Layer 8 of a small transformer language model trained on English Wikipedia (12 layers, counted from 0, width 96).
A neuron adds its activation times its output weights to the MLP's output. To switch it off is to set its activation to zero at one token and run the rest of the model.
A neuron's activation on a vector x is SiLU(gate . x) times (in . x), where the dot is the dot product.

Input weights of the MLP neurons that the questions are about. A number n stands for n times 0.004.
n2 gate: -81 139 122 135 255 274 141 224 33 112 199 -194 -20 168 223 89 -103 -25 162 -99 -75 46 33 29 322 -115 153 -29 221 -123 166 41 52 -13 -163 102 -54 -12 17 159 151 45 -273 -62 171 -59 -184 113 -93 103 77 -151 -64 -156 -147 16 91 -47 206 109 144 20 -52 -83 -46 -93 -127 90 29 -95 33 88 80 -16 25 247 16 141 -96 -133 -267 167 -186 106 161 355 183 0 -124 45 8 94 -46 283 -54 -76
n25 gate: 81 -62 -70 -58 38 81 -225 -86 -11 -89 190 181 -79 117 -95 -90 -18 -109 -42 256 11 -213 -110 7 96 174 64 -114 -22 -164 130 32 76 131 -34 -85 71 -95 244 35 -192 35 146 93 -48 -62 -97 -65 156 -148 -4 98 -63 20 208 -53 -151 147 127 44 39 241 160 -256 -193 -87 56 -13 -46 193 -21 -100 14 -52 185 88 -85 115 -252 -25 103 -36 55 -134 -14 155 84 -115 75 -123 60 7 97 -175 97 -69
n49 gate: -32 -39 -297 -74 -75 421 140 54 -50 -32 18 -62 178 9 84 -242 -208 78 -128 179 -141 155 -94 266 90 -103 -117 31 -50 -32 -91 67 13 -170 260 -45 63 -134 136 249 -50 -54 -153 -172 109 96 141 173 87 -211 -40 306 -79 51 396 -63 48 17 96 149 144 261 -137 0 55 -55 -210 -77 -383 149 148 13 14 -131 -253 0 107 215 146 186 -13 -155 -47 103 21 50 -27 0 54 235 -71 -22 -195 92 295 83
n174 gate: -140 -102 -130 48 -42 21 60 -10 -249 -47 -73 -23 -172 -66 -23 23 173 101 55 132 -120 -33 16 -202 86 26 0 102 158 75 22 99 64 61 -99 -20 -3 47 23 -39 171 204 196 -157 48 -98 141 -70 61 -34 23 10 -197 122 -85 131 121 28 81 -16 -129 -186 -265 13 77 -150 7 -50 96 83 -43 -218 -155 32 91 153 -7 -110 60 -27 227 17 70 -89 -151 -50 -163 -12 -46 0 98 -119 147 115 60 -183
n262 gate: -37 -291 105 128 -26 -69 -27 -71 -249 18 67 -143 -60 106 0 -69 -58 -113 57 31 -147 -103 44 -23 -40 -323 -213 -27 -54 -368 -178 -115 210 -5 94 -154 9 38 22 144 243 18 196 -40 81 176 -206 85 -190 42 -39 270 -100 -63 -167 -44 -115 -25 72 38 -106 223 325 77 0 221 237 -143 -80 -276 110 -26 23 65 0 292 -185 333 18 -76 181 -229 106 -233 8 -112 -135 -111 84 -101 35 -181 -165 -86 130 207
n295 gate: 20 -190 82 -171 5 107 74 119 30 -15 212 43 -175 34 160 -235 94 -230 285 10 258 -5 123 -120 44 -250 -177 -324 75 237 -33 319 66 -190 -165 -132 118 -56 -168 238 -75 20 -172 -89 28 25 154 164 65 123 29 105 29 -19 151 -151 -66 -160 165 -51 299 76 -188 85 -197 -23 -170 88 49 5 201 143 -25 201 105 -48 -58 91 204 -407 -362 253 -330 49 285 264 19 23 69 0 193 -20 -178 413 10 -5
n320 gate: 88 -270 -36 -87 -58 169 -213 -50 -118 95 14 66 104 49 22 -119 -54 -165 -196 -72 -255 59 -95 50 -298 81 41 230 18 181 -82 86 153 -368 -69 -9 -204 117 82 214 220 -72 -113 96 118 -115 -23 -334 -14 141 -138 343 106 -13 94 -184 4 186 -9 -68 230 48 27 -173 97 -51 215 -145 212 -159 -216 288 142 189 -120 -13 139 -9 -260 27 85 315 -286 -90 30 -14 -31 -109 68 -174 -36 -4 -145 130 164 -101
n429 gate: 150 172 90 -84 -22 -14 -224 -106 -137 87 124 192 -92 177 -126 -36 165 -232 278 -64 354 46 18 135 219 232 -9 82 250 14 22 201 414 -200 39 177 -210 -170 23 63 287 91 -128 64 70 260 -111 69 -382 -14 67 -79 -54 99 5 -195 237 74 33 155 -96 31 -116 110 9 52 -41 -117 -164 -169 23 -71 70 40 168 229 -50 102 -369 23 91 111 284 122 65 190 63 -21 -91 13 40 -91 -170 150 23 -133
n2 in: 18 128 -249 -199 42 -36 159 -9 124 -331 -164 50 107 -128 219 54 -193 -126 67 188 181 -204 -154 -52 -90 -111 249 -47 104 -413 152 -210 -244 87 -41 145 86 164 159 -76 -4 -128 82 151 112 -31 -160 -174 206 49 80 4 -80 -162 -140 -25 140 -70 -79 158 9 240 -218 -189 20 105 123 -130 -81 52 -175 -104 -83 191 39 185 157 79 139 78 166 -260 25 4 -98 -156 34 75 34 59 -55 179 -86 -136 -121 -46
n25 in: 131 240 -193 182 -204 144 -250 90 -123 -86 21 60 -59 -114 -237 -108 57 42 117 -4 54 -54 -306 83 143 -33 16 -224 50 -134 90 147 -24 -46 161 0 -119 160 16 137 -79 -4 229 -21 -166 195 112 -87 17 -106 4 108 -152 251 243 61 28 168 -92 -19 114 221 200 12 -92 38 -97 -4 94 -21 -346 -79 29 8 -63 36 16 -80 -132 -153 69 -21 -90 24 136 -25 302 -11 -29 -141 -112 -358 -74 -134 182 83
n49 in: -301 154 -192 167 26 129 289 182 -155 -89 -102 0 243 246 57 47 120 9 161 269 285 -36 -49 -108 31 26 9 292 4 213 -4 -221 -60 -50 153 70 226 -21 -134 -253 13 286 -178 45 -85 23 27 247 -41 -152 22 274 43 -113 232 -35 68 59 90 113 71 -26 -43 123 29 108 118 4 -22 62 -18 133 -112 -39 14 -218 88 173 58 22 -256 219 -42 -40 114 85 9 115 164 -271 113 -304 9 182 -246 168
n174 in: 108 73 161 -178 148 -204 67 -135 172 151 63 279 -56 46 -66 45 -147 -21 -272 -83 -105 4 -154 64 -67 29 -17 -159 85 0 -64 -138 166 -123 193 -91 101 -140 -55 17 68 -341 -352 236 4 123 -144 127 -184 -118 29 -187 184 0 190 -95 -238 -28 -43 24 79 -73 156 76 -226 248 91 142 -59 -13 83 186 136 41 9 -165 25 8 -102 38 -237 -140 -24 253 96 21 202 -66 109 78 -66 204 -46 -236 -4 130
n262 in: 251 29 255 -53 146 201 -474 -220 -60 75 75 -214 -62 -84 -98 247 -244 -177 -132 173 155 75 218 308 119 -54 -268 119 -5 61 -86 124 -283 51 -91 99 -154 -299 35 15 60 54 55 5 -254 81 347 -45 223 -36 -54 201 19 117 -84 148 158 67 106 52 25 58 272 210 -269 0 -325 141 -40 -145 104 -24 -166 34 -187 -5 -108 39 121 -75 15 -40 67 -49 19 -272 59 32 -35 -113 381 -10 -90 305 -70 371
n295 in: 211 73 74 -47 196 224 -401 -179 -92 184 -146 -5 88 134 202 90 157 -230 191 215 98 -49 -16 -66 -49 -264 -254 -302 -11 349 67 -356 -203 -203 5 -290 206 36 157 170 -16 -220 238 103 -188 143 186 -142 -220 158 27 142 190 -138 59 70 -31 232 -215 76 81 78 280 181 86 -10 358 -15 -140 282 5 10 22 309 242 372 -193 247 180 -125 27 180 -249 16 175 192 -218 -90 -151 -37 -96 -167 147 83 196 194
n320 in: 252 -361 -114 192 -77 206 -102 135 -97 14 -97 45 -267 96 -105 -180 -144 0 132 -55 -149 -346 32 136 -115 -78 125 60 -126 -114 31 5 375 -52 -98 55 -19 159 130 -219 -230 -285 107 149 -103 -263 122 0 94 -246 -55 230 77 -9 -128 197 -89 -124 268 -135 28 45 172 -75 -34 -61 -371 48 171 -51 101 -49 -94 90 -170 -100 50 90 -33 -89 152 -79 -9 115 207 234 -218 256 -106 -123 -54 -129 74 161 -205 -153
n429 in: 287 -4 -81 -4 -246 -194 -288 -73 -37 96 60 152 -198 -149 121 -76 279 246 -94 -73 257 51 -109 134 -96 291 100 82 152 -150 -26 -155 163 5 -22 -27 -183 -31 -161 166 9 100 110 -60 -44 -42 374 213 140 62 -135 -250 22 -267 0 -86 132 -92 -121 -69 -205 -123 18 79 -298 -69 -59 9 100 151 322 75 32 292 -233 -76 -104 -80 134 147 123 92 109 -100 113 337 269 -122 -14 -135 -36 -86 -51 126 55 -9

Output weights of the MLP neurons that the questions are about. A number n stands for n times 0.0017.
n2: 219 177 80 -93 101 0 129 31 5 -315 -69 75 65 13 -117 -181 -18 -142 31 272 -69 -111 135 -102 -103 -199 67 92 -195 162 72 -177 128 -155 -54 179 -172 -207 -288 -301 169 238 -217 -131 -71 -146 166 -16 59 -198 -17 -130 109 -22 150 47 -168 243 -232 -85 12 -12 -15 -40 -120 165 -228 44 102 -212 26 97 172 -8 -100 -158 -140 5 -72 171 63 -104 102 -191 -16 -87 72 -105 209 202 275 -34 -87 -36 32 141
n25: -101 -219 -9 134 131 116 64 47 243 278 78 -202 331 62 37 -68 105 -190 30 -177 79 40 169 -155 51 -243 -51 -168 97 57 164 -54 113 16 -74 101 214 259 -12 25 -40 -41 105 55 -113 52 -180 -110 73 385 -135 16 120 -171 -30 -287 66 -125 -147 -72 -169 -224 -48 97 -74 193 0 11 -150 -61 -41 142 -67 172 -172 28 -236 58 -93 80 144 -146 -119 214 115 -42 16 -24 111 -150 68 256 22 -38 134 -104
n49: -116 -188 109 115 254 121 -151 -128 53 51 -109 56 15 -157 9 107 47 -27 -61 -314 -51 250 -223 242 32 -64 -15 -147 -89 154 -38 132 -130 -53 82 -10 187 -49 50 -292 -396 -170 316 -228 42 136 161 224 7 -78 53 -119 -34 -66 -263 36 45 -124 65 95 -213 -30 191 61 58 -340 -71 160 -58 -25 210 201 -103 0 106 53 -14 -20 108 -93 107 130 20 150 -137 9 -122 215 20 83 -309 163 150 -185 -17 -264
n174: -22 28 -78 -105 -84 -97 -29 -68 -46 142 -62 339 -54 -110 101 -61 35 157 -35 129 -173 -57 -150 -89 41 71 56 64 -209 -43 95 -64 214 88 174 -107 -26 83 -66 -105 -95 17 -65 -137 54 13 17 -69 5 -277 157 -235 -76 162 -61 -43 -111 33 153 201 111 -111 61 179 -154 58 84 26 37 -35 66 29 -109 -24 3 9 -117 101 -37 104 30 -89 -81 63 42 25 -43 -125 74 33 27 -53 179 43 -67 -9
n262: -207 -222 76 -331 -37 58 87 -153 -140 -55 64 136 -380 487 -45 -110 -4 187 -117 -14 -59 179 -139 167 -108 -386 -71 215 81 -73 -304 60 -90 225 -269 -246 -128 106 -98 269 75 129 -305 57 130 -115 105 55 114 -59 -85 -158 -92 153 -167 -87 39 -98 180 48 23 152 -118 -60 -53 -102 147 -99 335 114 290 83 282 238 -214 289 -189 -112 87 95 57 55 32 180 -27 69 -19 188 132 -71 -57 131 -187 45 110 23
n295: 233 327 68 -136 -84 123 250 302 42 37 -60 144 361 15 86 0 -163 -126 62 87 -30 -242 -64 -251 -71 -146 -348 -29 -165 -15 89 47 17 -235 113 295 98 138 -145 -204 -242 250 -114 27 119 80 -268 79 209 -120 228 161 0 -167 -93 -59 -94 367 250 -411 33 207 259 93 59 11 63 157 41 70 110 -19 -157 -146 -28 -48 5 -92 -187 200 -147 -121 -243 -194 -127 213 -412 157 -43 -48 116 20 101 -208 14 70
n320: 57 -170 -22 -150 -218 146 99 103 -224 -44 164 31 200 61 174 51 18 -247 -228 135 31 -102 55 -12 -96 -154 -131 -206 -13 -4 -195 271 -69 -34 -47 -231 137 68 -30 4 209 -55 -30 85 -8 9 -148 8 -76 -236 163 -304 -98 -9 -142 55 -188 -113 -335 -95 133 98 -123 169 78 -76 175 -36 -39 246 -87 -93 -49 -71 -36 221 -30 304 -336 28 72 37 135 25 184 166 -21 394 -84 -83 84 -193 46 -64 -81 20
n429: -123 13 41 12 70 -67 199 50 87 -52 -157 -36 173 -49 -4 47 -168 131 230 48 -35 -37 98 -82 116 141 10 -21 76 217 -155 244 30 13 -39 144 93 -245 218 22 101 51 43 -8 131 -5 177 28 49 -216 152 53 119 95 103 314 -47 328 151 148 -57 -90 -124 -121 -63 57 -135 -185 28 333 -92 262 5 -390 -53 -252 69 24 9 155 -72 -113 310 -215 202 -57 -216 137 -258 38 -101 216 83 60 179 159

Each question names a token from some text and the token that comes next. It shows the vector x that enters the MLP there. A number n stands for n times 0.0037.

Then comes g, the gradient of the next token's log-probability with respect to the MLP's output, scaled to length 1. A neuron's effect is roughly proportional to its activation times (output weights . g). A number n stands for n times 0.00087.

"off", then "\n"
x: -1 -110 -83 268 22 128 17 7 28 54 -120 -122 -301 -122 181 31 61 -9 223 -60 -64 -83 -67 -143 52 194 60 151 82 -128 -63 -7 49 88 -187 27 -93 -172 18 -81 -87 27 179 -18 -8 -133 -121 -204 -53 -18 -39 -161 171 -305 38 143 -143 67 -31 -114 -51 119 -46 -144 193 -78 -208 179 76 14 -91 -68 -25 14 5 102 100 28 31 -4 183 -110 124 -177 -339 -28 -218 344 4 -105 117 4 47 162 -71 -113
g: -1 -85 176 -70 -147 -103 -126 -27 -68 -25 37 -133 -53 -51 -92 16 -101 33 114 94 87 139 -98 1 -152 118 -256 286 -100 58 164 35 34 25 -157 94 130 -181 191 -2 -22 82 -116 85 -118 128 -175 14 20 19 -132 -137 -5 -35 -111 -69 203 -165 -23 -110 189 236 -201 35 -87 -213 -125 2 39 84 -70 -11 75 -114 28 -85 -185 59 -288 33 70 -161 -206 5 67 23 -187 27 -3 154 117 -61 -29 117 77 98
Which neuron, switched off, lowers the next token's probability most? n174

"au", then "x "
x: 125 30 -122 21 -117 11 81 -48 -16 9 -54 -347 -232 20 25 -89 -85 39 168 -96 -81 -73 44 127 64 -72 141 52 -36 28 83 190 -52 -9 -48 61 98 -106 -5 210 27 125 114 6 -64 -32 100 -24 84 9 -147 123 193 -186 -19 27 -127 182 -69 -182 72 139 -107 -13 55 -254 -176 154 -43 146 55 -128 143 -263 85 100 231 -130 -9 107 -26 -242 156 138 -95 92 141 -182 160 118 139 305 124 127 -136 -99
g: -108 29 -99 -22 -232 -98 -11 377 100 169 -101 29 -159 -8 -1 -284 77 123 18 19 115 38 -12 39 -63 -97 73 -7 -163 -54 -34 58 49 -29 47 -465 -42 -45 89 149 -31 14 -108 -2 153 40 39 87 143 -63 98 76 -136 -72 -135 -101 60 -88 79 -53 10 -175 -46 105 -61 166 166 -18 83 141 123 -118 -13 -83 -131 -72 172 -111 72 19 124 -74 -156 -64 28 145 39 -43 -234 144 74 -139 -20 -21 -142 24
Which neuron, switched off, lowers the next token's probability most? n49

"er", then "ay"
x: -53 72 -33 41 160 -28 124 72 -116 65 -51 -141 -172 44 82 -108 -29 33 240 64 44 -86 83 -13 61 256 140 48 -77 42 2 70 2 -42 -134 -163 -148 -112 220 9 81 13 -19 -150 -250 -186 -54 -47 -81 -44 139 -80 49 -479 49 -23 -112 -76 -129 -60 48 64 -26 -119 22 -177 -122 314 127 108 -143 -11 -69 -115 123 -4 -101 -67 6 -64 49 44 85 -103 -229 46 -156 285 62 -126 173 -167 -13 -12 -56 -126
g: -101 -312 13 62 21 -193 30 -6 109 75 -60 8 -46 102 -90 65 -89 -9 -173 -1 -141 124 -178 -28 102 -69 -42 -17 -41 19 -19 -11 54 54 -69 -89 -197 239 -209 -50 4 126 -22 0 281 -40 -31 117 133 -14 -8 61 -191 195 -150 35 -52 -226 95 -260 59 16 205 -121 -48 63 20 31 61 8 -119 -19 -92 316 119 -6 -4 -187 51 -162 -155 101 -177 117 -73 218 -170 -18 -66 24 -56 134 4 114 62 -9
Which neuron, switched off, raises the next token's probability most? n174

"to ", then "England"
x: -13 -52 143 -16 64 -72 217 136 -18 -32 -34 -10 -165 14 -97 19 -3 -78 -38 -10 -58 -85 37 -33 -94 16 19 -83 -172 84 -117 -64 -174 -70 -165 150 -15 237 120 35 55 99 0 5 -59 -67 67 -64 -42 -291 3 152 122 -356 -21 -116 -55 -118 -51 -199 16 32 58 66 115 -57 -94 44 63 -100 -50 145 132 -124 60 166 -22 -102 -87 -54 129 -47 72 -122 30 -65 117 4 13 -84 -40 -29 -36 -131 55 -183
g: -100 -211 -62 -62 -24 -38 -61 -52 -203 -86 -63 -65 -144 8 -162 42 -88 -50 14 -7 -16 -17 -185 30 -180 -14 114 -44 -39 47 -123 206 7 166 -85 103 -305 -237 69 98 -29 12 -260 1 -239 -8 -111 290 -99 52 26 40 178 70 139 -250 25 54 -84 88 -53 -73 -19 -148 148 -65 -106 -115 41 51 90 59 -11 42 -211 17 87 -32 -201 -34 -89 8 -1 -107 -77 17 237 -47 100 -39 -13 184 -106 161 -36 -211
Which neuron, switched off, raises the next token's probability most? n262

"els", then "a "
x: 162 67 65 227 109 135 57 -37 -57 10 -75 -150 -176 60 156 116 24 91 220 -47 71 -37 131 104 247 10 138 -106 -86 48 -68 167 -137 -57 -83 -94 -100 -309 -118 25 66 26 157 91 -111 -104 54 -25 -183 76 6 -32 158 -267 52 -42 64 -65 132 -429 -2 138 -5 -142 11 -176 -132 88 -71 52 -103 37 -98 12 -23 262 147 -164 -13 56 28 -87 200 13 6 20 -124 84 58 62 103 -74 -65 123 -99 -216
g: -57 -204 175 95 43 -11 -53 133 -96 120 -77 -67 39 -115 -24 267 6 86 -148 20 6 76 -142 -118 3 -17 60 -34 -2 -25 -207 40 -48 -44 156 -62 105 100 145 -14 -164 21 14 -42 -38 40 78 197 201 -76 -163 9 -2 -104 -12 134 139 -63 -22 -161 -97 42 13 188 98 -70 219 61 -114 -198 1 132 135 -128 90 110 194 -59 153 -164 -38 -154 268 17 -6 -143 10 132 -76 -119 -121 366 69 149 -33 -97
Which neuron, switched off, lowers the next token's probability most? n2

"- ", then "James "
x: -34 114 172 -97 -29 41 -28 120 90 103 -152 -179 -79 179 188 -53 0 -50 67 -99 120 133 -109 159 35 117 -61 -236 -26 136 -96 -10 -114 -43 23 -4 -46 -65 -48 43 -64 11 -20 94 -64 -43 -94 0 118 -307 112 63 67 -231 -6 -81 -61 -149 -16 -33 -63 122 -47 100 -30 -102 -48 -15 -21 126 -268 -92 54 -121 45 32 61 -6 -32 40 122 12 -132 -4 49 90 13 82 57 -57 -140 -71 68 -51 48 -28
g: 228 52 82 111 -147 31 -120 -67 3 -38 -92 29 -27 3 157 -9 34 102 98 55 -59 -198 -21 -144 103 -17 4 -152 123 -126 180 304 -120 238 47 -30 -2 -2 -42 89 184 7 -73 145 -21 -118 -122 -16 -67 -60 75 -7 66 82 -19 22 52 97 122 130 -109 48 -186 32 321 -74 -82 -164 78 -56 111 155 10 -150 108 -372 124 72 -94 28 96 2 -13 -4 8 38 29 -60 117 -180 12 -116 -242 -3 91 258
Which neuron, switched off, raises the next token's probability most? n49

"an", then "ke "
x: -80 -40 -89 66 221 162 51 67 -72 106 132 -210 -304 -102 105 47 -70 68 96 34 -25 -18 -27 20 184 -24 48 55 -32 36 -45 48 51 19 -132 -7 -190 34 -83 39 130 -10 -28 61 -118 2 9 -53 202 37 80 50 -41 -240 -37 31 -317 59 -93 2 137 261 -121 -132 -71 -189 -252 440 39 92 35 -89 -69 -255 80 54 88 -178 182 27 92 -44 99 -36 -21 -87 -124 51 118 -46 276 74 0 -13 7 -262
g: 65 -98 -140 51 -32 60 75 -82 16 -54 56 -57 51 -72 -31 -235 188 1 -43 274 -453 128 119 146 -102 -82 66 -97 27 16 135 15 8 91 -230 -19 -40 -219 -50 84 78 255 -148 8 -40 20 10 11 -136 1 91 -80 212 161 149 -16 -84 33 -133 24 136 152 -215 32 51 155 72 -140 1 110 16 24 16 123 -239 81 -53 -41 229 130 66 -55 -174 -34 45 14 90 -28 -9 -121 -36 -93 -5 8 -3 -157
Which neuron, switched off, raises the next token's probability most? n174

"\" ", then "Gen"
x: -40 91 -81 63 77 12 82 -44 52 -130 -43 -104 5 39 38 62 -118 -46 110 -29 195 80 155 -16 -61 216 -205 12 25 -30 -159 87 -124 -59 -25 -107 -109 -18 80 194 20 -11 22 96 20 -20 -132 49 -62 -272 109 99 -51 -155 -25 7 108 -37 -55 -68 55 86 -20 124 147 -202 6 94 74 134 -239 8 87 -97 120 87 114 -5 -120 35 131 49 -66 57 1 -27 -53 93 28 -152 75 -101 31 34 -193 -350
g: 19 47 215 -23 -7 -11 -74 43 -231 3 -18 54 106 -18 -110 -74 168 114 -248 -21 -78 17 -120 -8 29 -88 -57 -141 134 -111 35 -32 -79 -93 137 54 164 89 -43 -52 13 162 -123 6 -201 -51 -210 -67 124 -193 0 143 -242 97 174 77 -37 326 13 66 -99 10 -2 294 10 -200 53 -19 106 -151 79 -167 -131 -68 -44 -33 -111 9 -71 -212 -81 51 -63 -85 54 81 213 -131 77 101 -192 -106 -146 -120 47 -39
Which neuron, switched off, raises the next token's probability most? n174

", ", then "in "
x: -59 38 18 90 38 -76 -116 -60 25 -57 -116 -204 9 105 -32 97 -36 -34 93 -17 64 -19 124 19 77 -83 -188 -112 126 144 -190 132 -5 -45 -25 20 -142 36 18 83 -25 -13 68 96 -66 -203 146 -33 9 -282 14 97 64 -236 190 -10 -54 199 3 97 -30 329 71 130 -26 -159 30 -3 -9 -24 -173 93 56 -157 57 34 -23 125 -26 -133 121 -154 172 -53 -27 -158 24 -3 100 -88 -66 9 -81 4 59 -22
g: -27 31 -243 102 -41 163 -95 13 75 93 -80 98 -66 -44 -38 42 -14 -141 366 -122 72 97 -63 41 48 -93 106 159 -102 81 -154 -158 69 62 -7 -110 16 -113 181 181 71 -95 225 -76 133 67 84 199 -90 -40 -47 121 -27 57 18 177 -66 -241 -4 -22 113 115 -34 -85 -14 -55 6 -33 48 432 -67 -116 121 -52 -137 2 -76 -11 -73 -30 90 -53 283 -56 169 -7 -61 89 -85 -155 53 -74 144 94 -38 94
Which neuron, switched off, raises the next token's probability most? n25

"qu", then "ess "
x: 43 100 -183 117 112 43 -207 118 246 -65 15 -215 14 194 124 -103 -209 -58 54 85 -116 -86 -173 46 -41 -126 26 -111 185 -33 37 144 -223 -129 -115 -4 139 -202 -80 2 -100 6 11 65 -103 72 -62 134 46 12 -126 93 9 -108 109 -3 -260 35 -220 -124 227 45 287 -71 158 -60 -168 123 -167 117 40 22 -26 134 51 17 115 -148 61 -71 4 52 165 149 -37 252 -122 224 64 -90 -3 53 23 162 -15 -193
g: -289 -61 18 -131 -161 18 73 39 -41 3 32 -218 176 -46 218 -135 -89 -102 158 -137 -19 -187 99 -66 38 81 -67 -22 -24 18 31 -41 -203 47 31 56 143 63 -146 122 189 -17 -90 -7 22 36 108 69 3 -8 37 -286 -166 -8 153 116 1 164 12 -74 151 -195 -115 10 39 99 70 -93 -77 -144 223 89 18 284 28 -217 -14 15 -226 100 90 -181 34 -226 100 -142 -79 6 10 63 -45 143 -2 -154 40 32
Which neuron, switched off, raises the next token's probability most? n49

"The ", then "couple "
x: -13 178 -84 56 -13 26 -35 7 20 -35 141 -100 -22 244 165 -77 -19 46 30 -141 -34 41 85 39 -48 13 -125 5 4 121 -37 -79 -195 43 -60 34 -49 106 -28 63 8 -1 -37 -24 -75 -234 50 -20 6 -289 0 162 46 -374 -42 -156 -184 -131 -12 2 129 195 1 -17 -58 -63 -179 -35 -78 -47 -201 -49 55 81 -3 35 -6 -19 -3 -119 81 3 5 -137 21 -98 -83 58 -28 -36 -45 -116 17 -61 18 7
g: 191 16 -81 51 131 -84 -79 21 44 151 94 -99 72 6 165 8 -324 100 216 -78 -154 69 -9 -6 246 21 85 -192 56 194 142 -11 117 -98 -183 119 -313 -87 -110 85 -116 -81 35 120 -26 -263 -27 119 -163 169 -27 72 40 75 -65 -60 -174 -8 48 108 201 59 149 -177 -2 88 -23 72 210 -46 -184 -43 31 -87 -41 -132 -201 -198 -29 -28 81 -57 10 -52 30 -41 -16 10 10 30 69 126 -16 -25 110 -133
Which neuron, switched off, raises the next token's probability most? n320

", ", then "Lady "
x: 8 39 38 64 43 -20 -125 4 80 47 6 -89 24 140 -112 69 -61 -14 133 -71 36 6 10 -17 -44 -131 -53 -90 -40 140 -146 60 -74 49 13 66 -148 53 37 162 -35 70 47 37 -94 -107 -55 -70 46 -313 41 147 124 -188 -2 -117 -71 37 -137 27 -88 191 80 13 -83 -151 -154 36 -14 -93 -215 41 96 -234 152 3 -18 -123 61 -57 186 -37 275 -30 16 -144 43 -26 19 -163 -63 -1 88 26 63 72
g: 78 -126 38 -74 31 74 33 83 -17 94 88 -235 198 85 -32 -173 -32 -219 88 -193 -140 58 265 162 -100 181 -94 -183 90 16 -10 207 -56 -68 -7 -121 123 18 -47 106 -40 -39 10 118 -132 -184 -24 -14 -74 -18 -29 110 -5 -270 73 134 -65 -9 1 -316 -58 -121 0 -123 178 75 281 -54 -140 -61 29 -84 96 105 -125 25 -76 -90 47 5 -61 70 -131 -93 -58 100 -116 213 213 -21 138 -1 -56 104 111 -65
Which neuron, switched off, lowers the next token's probability most? n25

"uses ", then "tr"
x: 59 47 2 94 38 29 -152 -7 32 -45 166 90 118 -12 -143 200 16 107 -13 -127 62 -110 -8 97 45 69 56 -114 -32 154 -169 31 -137 39 -59 64 -67 205 -52 70 19 -179 44 26 -90 -40 -17 -22 -15 -271 -28 115 -10 -215 -95 15 -76 -125 -98 -175 98 219 54 136 -60 -49 -30 -81 28 -31 -159 -75 84 -254 79 116 67 -40 -95 212 266 -22 305 21 -37 81 -11 103 85 -176 -22 98 -19 -62 -84 -33
g: -121 5 -41 -61 187 -26 211 159 -160 -34 216 -243 186 12 75 -126 160 3 -88 -7 -171 -157 -36 112 81 92 140 -103 99 -99 -55 55 -57 114 -162 181 38 -34 -55 181 64 253 -112 37 -33 -65 119 -138 153 21 2 -13 -118 28 -21 -73 -49 -26 -16 -30 88 51 -145 60 -43 -219 122 -16 -61 -201 60 38 52 -22 -137 -42 -234 100 -63 52 116 -41 -144 201 -49 -8 294 171 148 124 117 23 -52 239 -17 47
Which neuron, switched off, lowers the next token's probability most? n25

"March ", then "182"
x: 164 65 -36 49 4 5 114 63 57 16 -159 94 -322 22 -5 151 -68 43 215 94 -107 47 -89 -56 -104 -85 -8 -59 -64 123 -162 85 -123 -65 180 -97 16 149 43 113 -190 44 73 -27 13 -75 -21 52 -90 -203 62 145 247 -244 87 -148 -174 -27 -108 -175 43 -83 18 -252 69 -310 -141 54 116 -8 -82 -6 52 -152 96 78 109 -22 43 -40 -15 -130 128 97 115 27 -121 -55 -128 -128 231 28 224 8 59 -117
g: -133 -21 -70 -67 -121 87 78 -15 15 -120 183 -55 190 12 -179 -40 -1 -7 -274 -127 120 -141 104 -26 -10 -172 -115 -144 238 27 44 26 23 -33 196 0 37 71 10 15 -76 -14 -95 -49 -135 -16 85 120 -31 12 -72 243 60 36 105 132 -66 139 65 108 -112 41 -61 -211 132 212 -144 -212 -3 -42 68 -57 -81 -98 1 -160 72 150 -59 -113 92 13 -73 31 130 230 -66 -13 -160 -350 121 -89 -32 -45 122 277
Which neuron, switched off, lowers the next token's probability most? n295

"Rich", then "ter"
x: 69 102 -11 -25 -124 6 5 98 -51 94 -220 -173 -400 154 137 66 -90 -20 69 83 183 24 126 94 12 113 38 70 246 131 120 58 -168 -13 -256 -11 -33 -27 -2 79 48 20 127 64 140 -2 39 -15 52 -38 70 -79 -81 -236 189 -2 -161 83 143 -145 148 174 -288 -154 149 -147 -247 94 -28 0 26 -46 7 -192 120 -18 108 -115 125 117 152 -12 160 -60 -365 71 -93 227 -77 -16 273 14 9 57 13 -71
g: -59 -34 -122 19 -17 93 119 -36 -35 98 398 19 -14 20 -58 -53 7 -44 -107 71 157 -15 29 171 36 148 39 198 1 -7 76 188 -45 86 90 245 52 223 26 -73 -16 110 -115 124 55 -113 -115 -38 -26 -90 -49 39 -17 23 290 -48 215 -114 -57 69 95 -91 -73 -112 -257 18 106 -22 127 -39 -219 -3 225 -6 63 115 -31 25 126 9 -228 -165 141 207 133 -162 -34 49 32 236 97 -15 -35 -48 100 -116
Which neuron, switched off, lowers the next token's probability most? n295

"mas", then "qu"
x: -13 85 -17 111 84 -75 -95 102 -47 199 -91 -302 57 80 -55 81 -23 41 155 130 29 84 146 -27 -142 202 106 64 16 230 -190 11 -69 -21 -9 -50 -71 -173 -244 -5 222 21 73 30 -84 -108 42 72 -99 44 -208 94 137 -336 4 4 -56 -111 103 -248 133 231 -82 279 -16 47 -105 46 9 143 21 -181 -27 106 87 8 70 -212 63 308 -158 -100 207 -26 31 83 26 50 -87 -97 7 -77 -57 -195 -15 -204
g: -196 214 -81 9 195 -151 211 94 204 -25 27 -23 114 -120 -58 109 -67 137 40 -20 11 -62 -23 37 -118 -24 69 -21 -88 55 -278 64 111 57 -66 -84 148 99 99 255 59 -183 -25 96 -20 90 70 -94 14 -11 121 358 -87 -9 -134 142 -28 90 163 95 -48 162 -142 -85 -76 38 61 -47 87 185 -121 87 -84 0 -161 -77 -28 131 67 -148 -52 75 -14 -149 10 -42 162 12 70 280 8 -77 111 -227 149 7
Which neuron, switched off, lowers the next token's probability most? n429

"y ", then "Scott "
x: 67 173 -146 134 -57 25 16 5 37 -83 -245 -110 -55 -10 -120 38 -114 12 20 -50 57 -107 -57 25 -36 48 -16 47 53 28 -59 88 -156 69 -106 87 -94 -158 38 126 46 -88 47 42 5 -152 -5 -69 -126 -275 -51 51 -124 -128 92 8 -156 207 -152 -204 119 275 -57 -59 249 -197 53 111 92 102 -14 -109 -1 -201 113 82 9 -73 56 -124 100 -140 2 -6 -71 -69 130 218 -17 74 124 42 -48 18 -94 -156
g: 376 -137 64 46 87 -10 15 55 45 -57 185 -34 -19 28 187 16 -95 -65 248 -49 -158 35 51 -27 -168 -25 -84 -52 103 -94 57 59 -97 72 -72 -197 -55 -194 -48 85 -115 -30 -39 122 -121 26 -171 -136 -75 -88 -181 -83 39 -128 9 -65 89 25 -52 -176 77 -109 -9 -221 247 -31 -197 8 -161 -15 -215 82 77 -132 -120 -88 114 -233 -2 9 -136 -76 161 -41 98 12 -4 216 -50 -110 13 -143 255 86 19 19
Which neuron, switched off, lowers the next token's probability most? n174